Layer 19 of a small transformer language model trained on English Wikipedia (26 layers, counted from 0, width 128).
A neuron's activation on a vector x is SiLU(gate . x) times (in . x), where the dot is the dot product.

Input weights of the MLP neurons that the questions are about. A number n stands for (n - 128) times 0.0024.
n21 gate: 208, 124, 100, 111, 84, 145, 59, 56, 132, 200, 155, 160, 174, 123, 124, 149, 163, 114, 98, 86, 179, 119, 144, 158, 170, 145, 160, 140, 119, 116, 110, 39, 110, 171, 163, 194, 142, 101, 120, 53, 111, 190, 60, 107, 158, 104, 119, 131, 188, 93, 157, 149, 161, 127, 150, 131, 139, 59, 91, 168, 153, 68, 89, 224, 70, 171, 114, 203, 137, 160, 140, 143, 143, 206, 76, 120, 89, 82, 171, 153, 94, 95, 211, 44, 210, 92, 49, 118, 78, 193, 132, 124, 35, 129, 196, 63, 179, 82, 165, 144, 132, 190, 72, 161, 135, 100, 175, 45, 131, 117, 165, 89, 51, 234, 104, 139, 114, 149, 166, 129, 175, 107, 166, 78, 79, 90, 133, 177
n124 gate: 121, 128, 131, 46, 91, 145, 129, 185, 130, 195, 144, 113, 202, 128, 119, 50, 78, 143, 200, 44, 142, 88, 158, 56, 165, 193, 140, 117, 91, 159, 131, 173, 98, 222, 121, 77, 186, 119, 186, 124, 61, 160, 173, 134, 155, 97, 101, 120, 174, 109, 132, 102, 178, 174, 157, 128, 132, 101, 81, 223, 80, 133, 61, 128, 106, 127, 96, 228, 99, 171, 160, 154, 161, 142, 103, 149, 75, 123, 95, 86, 152, 159, 191, 144, 212, 113, 183, 107, 71, 101, 168, 138, 193, 176, 167, 195, 164, 158, 135, 107, 192, 80, 151, 85, 183, 84, 97, 158, 142, 108, 65, 160, 167, 214, 154, 81, 145, 158, 98, 130, 96, 15, 122, 176, 97, 173, 86, 141
n143 gate: 114, 131, 114, 190, 52, 143, 77, 145, 155, 136, 124, 55, 141, 113, 128, 132, 109, 58, 149, 174, 155, 146, 94, 172, 122, 148, 99, 86, 173, 238, 69, 118, 158, 62, 154, 170, 62, 65, 134, 143, 159, 102, 171, 114, 102, 122, 54, 119, 112, 152, 197, 164, 94, 127, 113, 114, 51, 96, 42, 182, 137, 125, 49, 169, 92, 121, 94, 136, 198, 120, 116, 150, 140, 162, 119, 120, 133, 74, 124, 84, 104, 60, 202, 61, 127, 108, 175, 75, 108, 60, 60, 117, 113, 151, 56, 97, 75, 115, 135, 154, 123, 117, 105, 163, 115, 184, 132, 113, 170, 114, 138, 85, 68, 194, 84, 215, 46, 103, 58, 144, 170, 207, 65, 142, 197, 70, 107, 161
n234 gate: 145, 125, 118, 109, 70, 195, 205, 120, 181, 112, 49, 96, 109, 143, 171, 114, 158, 209, 170, 116, 113, 132, 69, 241, 154, 149, 179, 104, 79, 139, 173, 120, 163, 221, 163, 159, 157, 71, 104, 160, 144, 115, 72, 134, 166, 198, 98, 152, 124, 187, 146, 160, 81, 92, 104, 102, 31, 166, 135, 49, 121, 100, 110, 107, 79, 99, 113, 192, 201, 171, 97, 151, 135, 182, 71, 90, 136, 94, 96, 219, 101, 112, 69, 117, 173, 147, 204, 141, 185, 162, 107, 79, 141, 86, 171, 195, 153, 132, 251, 132, 63, 140, 120, 129, 223, 138, 78, 87, 109, 36, 175, 178, 210, 168, 174, 110, 155, 107, 66, 161, 107, 124, 197, 151, 117, 134, 160, 227
n21 in: 151, 111, 157, 138, 92, 149, 143, 121, 117, 208, 117, 161, 172, 163, 221, 136, 47, 124, 111, 184, 125, 115, 61, 91, 131, 103, 85, 99, 172, 131, 172, 18, 116, 112, 138, 249, 160, 166, 136, 98, 113, 129, 198, 156, 52, 148, 106, 190, 183, 155, 146, 203, 138, 152, 108, 80, 156, 90, 117, 146, 205, 132, 109, 197, 50, 57, 155, 185, 149, 140, 78, 163, 130, 114, 139, 136, 133, 53, 127, 139, 109, 92, 166, 94, 251, 66, 137, 52, 167, 205, 156, 186, 136, 107, 152, 74, 129, 112, 182, 59, 111, 154, 147, 161, 125, 55, 178, 80, 150, 150, 174, 155, 180, 107, 145, 78, 129, 178, 119, 195, 189, 161, 134, 75, 123, 129, 180, 145
n124 in: 123, 123, 96, 132, 141, 129, 93, 27, 139, 153, 153, 134, 85, 142, 183, 138, 128, 111, 136, 74, 103, 130, 138, 86, 122, 105, 153, 187, 106, 95, 95, 60, 120, 49, 58, 210, 184, 77, 143, 80, 44, 59, 64, 88, 69, 92, 152, 123, 112, 68, 92, 82, 124, 61, 109, 189, 137, 191, 164, 125, 138, 92, 171, 140, 172, 156, 156, 76, 157, 143, 173, 119, 138, 79, 106, 140, 159, 110, 113, 113, 160, 199, 104, 168, 162, 154, 178, 146, 157, 196, 146, 104, 59, 148, 120, 62, 104, 121, 124, 89, 74, 103, 126, 88, 23, 158, 86, 83, 109, 221, 72, 153, 100, 104, 191, 155, 155, 181, 76, 144, 130, 180, 165, 106, 57, 115, 189, 54
n143 in: 101, 83, 82, 113, 113, 126, 206, 154, 73, 110, 111, 122, 100, 53, 82, 125, 106, 130, 76, 102, 131, 65, 97, 95, 68, 182, 71, 68, 145, 168, 61, 71, 145, 73, 165, 83, 69, 74, 114, 208, 141, 73, 183, 133, 192, 116, 169, 106, 121, 162, 123, 148, 103, 151, 148, 99, 115, 138, 137, 92, 59, 146, 104, 14, 151, 149, 63, 108, 101, 118, 140, 140, 167, 117, 179, 138, 189, 192, 108, 164, 26, 138, 146, 72, 204, 101, 100, 138, 124, 78, 58, 139, 131, 123, 79, 100, 120, 204, 154, 93, 209, 121, 79, 166, 115, 103, 107, 94, 88, 147, 68, 126, 167, 138, 75, 82, 79, 99, 157, 152, 158, 94, 98, 219, 137, 92, 111, 98
n234 in: 59, 49, 109, 79, 193, 138, 122, 144, 198, 46, 133, 161, 96, 88, 149, 130, 61, 161, 64, 85, 130, 142, 192, 129, 136, 144, 160, 146, 134, 127, 123, 146, 68, 121, 141, 29, 139, 127, 105, 127, 56, 127, 124, 106, 96, 156, 94, 161, 179, 103, 46, 122, 89, 90, 142, 142, 174, 191, 112, 100, 192, 104, 92, 154, 117, 159, 175, 173, 120, 126, 171, 99, 128, 102, 169, 173, 119, 43, 88, 120, 102, 117, 139, 150, 72, 157, 140, 93, 123, 159, 233, 205, 108, 125, 104, 152, 126, 175, 211, 231, 81, 181, 79, 139, 158, 129, 105, 111, 168, 140, 171, 106, 192, 116, 121, 116, 101, 84, 150, 141, 115, 156, 149, 152, 123, 90, 174, 72

Each question shows a token from some text and the vector x that enters the MLP there. A number n stands for (n - 128) times 0.043.

" ": 131, 124, 163, 158, 96, 138, 110, 147, 121, 156, 180, 152, 71, 91, 137, 132, 185, 112, 159, 108, 142, 109, 144, 130, 118, 124, 126, 159, 112, 152, 127, 97, 100, 71, 97, 185, 143, 112, 95, 135, 139, 112, 172, 139, 133, 140, 103, 122, 132, 116, 103, 108, 106, 134, 99, 156, 116, 166, 129, 142, 117, 124, 155, 139, 146, 207, 112, 134, 114, 128, 110, 113, 114, 113, 92, 126, 131, 138, 117, 106, 141, 196, 75, 105, 134, 143, 131, 88, 120, 119, 120, 90, 138, 120, 171, 122, 156, 119, 116, 138, 153, 138, 127, 112, 106, 130, 133, 163, 66, 141, 141, 113, 136, 144, 128, 127, 110, 142, 137, 164, 155, 147, 152, 120, 139, 130, 134, 128
The neuron with the highest activation: n234

"2": 153, 131, 143, 113, 81, 162, 142, 155, 112, 161, 190, 125, 95, 101, 114, 100, 203, 127, 156, 129, 156, 114, 128, 89, 137, 138, 131, 155, 138, 118, 100, 126, 118, 152, 101, 134, 143, 110, 77, 102, 159, 111, 143, 134, 80, 162, 102, 141, 124, 110, 97, 116, 131, 120, 150, 120, 120, 150, 91, 175, 109, 101, 105, 142, 152, 156, 134, 137, 162, 145, 127, 120, 119, 115, 103, 142, 125, 179, 144, 137, 156, 167, 122, 105, 150, 172, 120, 113, 122, 161, 144, 110, 152, 161, 154, 144, 154, 130, 119, 87, 119, 128, 154, 96, 142, 156, 127, 150, 100, 110, 112, 118, 152, 161, 134, 97, 132, 155, 136, 141, 121, 112, 194, 148, 63, 134, 122, 133
Which two neurons fire most, strongest first? n124, n143

"ts": 129, 159, 115, 134, 73, 136, 130, 171, 93, 122, 119, 91, 88, 132, 110, 135, 147, 138, 134, 75, 82, 115, 145, 108, 158, 132, 111, 89, 92, 146, 67, 157, 104, 108, 122, 109, 123, 157, 113, 119, 139, 149, 137, 148, 127, 149, 116, 100, 181, 122, 172, 145, 134, 140, 146, 126, 50, 121, 129, 123, 138, 95, 115, 145, 119, 151, 101, 129, 110, 126, 167, 99, 91, 140, 151, 149, 130, 107, 132, 95, 129, 97, 138, 162, 139, 144, 129, 117, 109, 118, 126, 112, 98, 177, 125, 121, 154, 112, 121, 163, 120, 89, 110, 109, 121, 88, 110, 116, 133, 112, 102, 143, 153, 79, 83, 98, 148, 127, 103, 93, 115, 137, 100, 169, 82, 142, 155, 125
The neuron with the highest activation: n143

" St": 118, 157, 107, 121, 77, 150, 160, 150, 94, 114, 123, 100, 115, 180, 103, 128, 105, 141, 121, 131, 114, 109, 157, 104, 137, 119, 106, 148, 136, 138, 143, 102, 119, 94, 129, 143, 118, 137, 117, 146, 139, 139, 143, 118, 123, 156, 87, 159, 114, 153, 129, 82, 89, 103, 108, 170, 150, 109, 112, 135, 134, 95, 124, 115, 157, 85, 141, 174, 118, 87, 167, 91, 93, 110, 112, 99, 124, 149, 156, 107, 142, 132, 110, 111, 149, 167, 137, 143, 121, 111, 106, 144, 142, 114, 59, 98, 100, 134, 167, 144, 114, 101, 103, 129, 124, 130, 139, 128, 130, 130, 94, 119, 121, 158, 139, 170, 113, 152, 150, 121, 120, 139, 124, 118, 127, 107, 143, 126
The neuron with the highest activation: n143

"0": 166, 133, 72, 122, 102, 141, 129, 182, 107, 114, 132, 113, 127, 137, 139, 117, 206, 134, 159, 80, 141, 125, 169, 108, 174, 130, 137, 126, 94, 134, 147, 130, 144, 151, 97, 132, 141, 126, 71, 137, 181, 136, 164, 189, 127, 145, 75, 79, 109, 118, 131, 121, 113, 118, 124, 135, 134, 144, 167, 137, 125, 106, 64, 127, 130, 103, 157, 128, 164, 116, 170, 115, 107, 105, 113, 138, 132, 173, 114, 122, 143, 107, 123, 136, 103, 135, 115, 142, 115, 137, 131, 143, 121, 164, 118, 156, 142, 134, 125, 119, 143, 136, 117, 98, 132, 148, 121, 154, 133, 148, 103, 125, 140, 151, 175, 155, 134, 173, 150, 139, 139, 118, 153, 135, 83, 107, 123, 137
The neuron with the highest activation: n124

" s": 148, 145, 131, 131, 148, 130, 101, 143, 121, 127, 140, 112, 122, 139, 123, 126, 100, 102, 143, 114, 92, 142, 143, 122, 131, 120, 118, 136, 112, 141, 144, 124, 158, 172, 125, 110, 124, 126, 119, 139, 109, 62, 109, 115, 68, 107, 124, 105, 130, 156, 120, 94, 99, 95, 79, 129, 105, 135, 110, 138, 117, 114, 127, 145, 144, 124, 141, 106, 130, 134, 141, 119, 87, 136, 129, 128, 129, 139, 143, 148, 155, 160, 102, 128, 132, 133, 118, 123, 134, 77, 150, 102, 119, 142, 131, 163, 118, 154, 143, 152, 153, 118, 139, 124, 117, 109, 88, 171, 172, 142, 119, 125, 140, 136, 125, 113, 93, 122, 143, 133, 121, 131, 103, 156, 169, 150, 121, 91
The most active neuron and its activation: n124, at about 0.47

" when": 89, 121, 150, 110, 91, 102, 126, 91, 140, 114, 122, 125, 145, 145, 114, 154, 112, 129, 139, 116, 154, 132, 123, 121, 170, 162, 120, 168, 158, 130, 119, 97, 145, 173, 95, 151, 123, 121, 121, 154, 152, 111, 160, 142, 132, 124, 131, 178, 145, 122, 93, 132, 134, 122, 128, 102, 151, 140, 105, 125, 134, 145, 158, 94, 169, 114, 168, 109, 121, 116, 149, 85, 77, 127, 135, 119, 119, 124, 140, 157, 85, 138, 121, 134, 149, 119, 114, 128, 138, 125, 164, 126, 115, 134, 143, 159, 110, 124, 108, 145, 163, 123, 136, 146, 115, 91, 114, 135, 124, 136, 109, 113, 120, 143, 127, 112, 121, 106, 109, 139, 120, 136, 77, 144, 109, 168, 134, 73
The neuron with the highest activation: n124

";": 149, 89, 103, 170, 112, 117, 97, 141, 127, 128, 144, 117, 149, 111, 144, 158, 137, 111, 124, 114, 102, 124, 123, 92, 124, 158, 128, 164, 103, 120, 122, 100, 136, 126, 78, 143, 132, 95, 147, 149, 135, 131, 136, 164, 158, 117, 123, 144, 160, 107, 102, 127, 119, 102, 122, 136, 110, 175, 91, 101, 146, 124, 151, 132, 139, 142, 104, 118, 114, 129, 112, 133, 104, 134, 99, 132, 120, 151, 141, 94, 160, 135, 126, 146, 140, 167, 110, 156, 119, 138, 143, 101, 131, 121, 151, 126, 108, 116, 134, 110, 142, 112, 143, 117, 139, 154, 186, 106, 133, 127, 109, 112, 136, 124, 155, 173, 151, 134, 99, 139, 132, 132, 130, 99, 146, 124, 142, 139
Which two neurons fire most, strongest first? n234, n143

"ain": 127, 123, 110, 132, 143, 131, 136, 135, 131, 124, 158, 104, 172, 60, 124, 147, 104, 95, 109, 77, 138, 131, 127, 94, 111, 114, 112, 176, 149, 131, 134, 159, 137, 126, 115, 152, 135, 72, 128, 131, 168, 80, 170, 164, 109, 108, 102, 37, 70, 136, 126, 128, 171, 138, 110, 86, 144, 94, 91, 133, 74, 115, 95, 94, 178, 80, 135, 160, 70, 124, 137, 153, 107, 95, 122, 115, 113, 148, 104, 99, 94, 140, 128, 118, 141, 148, 134, 117, 155, 124, 103, 135, 159, 157, 161, 103, 133, 91, 102, 86, 116, 133, 116, 129, 119, 106, 119, 138, 128, 150, 139, 112, 133, 113, 120, 129, 128, 125, 110, 147, 109, 159, 89, 69, 108, 140, 136, 114
The three highest activations, in order: n143, n124, n234

"ious": 167, 172, 109, 135, 127, 129, 132, 157, 121, 149, 121, 87, 96, 128, 118, 163, 110, 143, 122, 95, 177, 128, 163, 106, 146, 145, 143, 100, 105, 142, 164, 132, 124, 140, 93, 143, 143, 156, 119, 125, 148, 80, 170, 145, 144, 129, 145, 116, 105, 125, 102, 99, 161, 162, 138, 125, 153, 123, 127, 124, 134, 98, 105, 141, 124, 90, 140, 126, 158, 115, 97, 115, 101, 146, 144, 107, 169, 165, 161, 117, 148, 117, 164, 118, 132, 117, 160, 122, 172, 135, 124, 128, 130, 125, 153, 137, 145, 119, 116, 139, 109, 128, 128, 144, 110, 183, 132, 98, 109, 117, 110, 171, 162, 115, 113, 152, 135, 164, 109, 143, 118, 91, 39, 74, 104, 163, 157, 97
The neuron with the highest activation: n234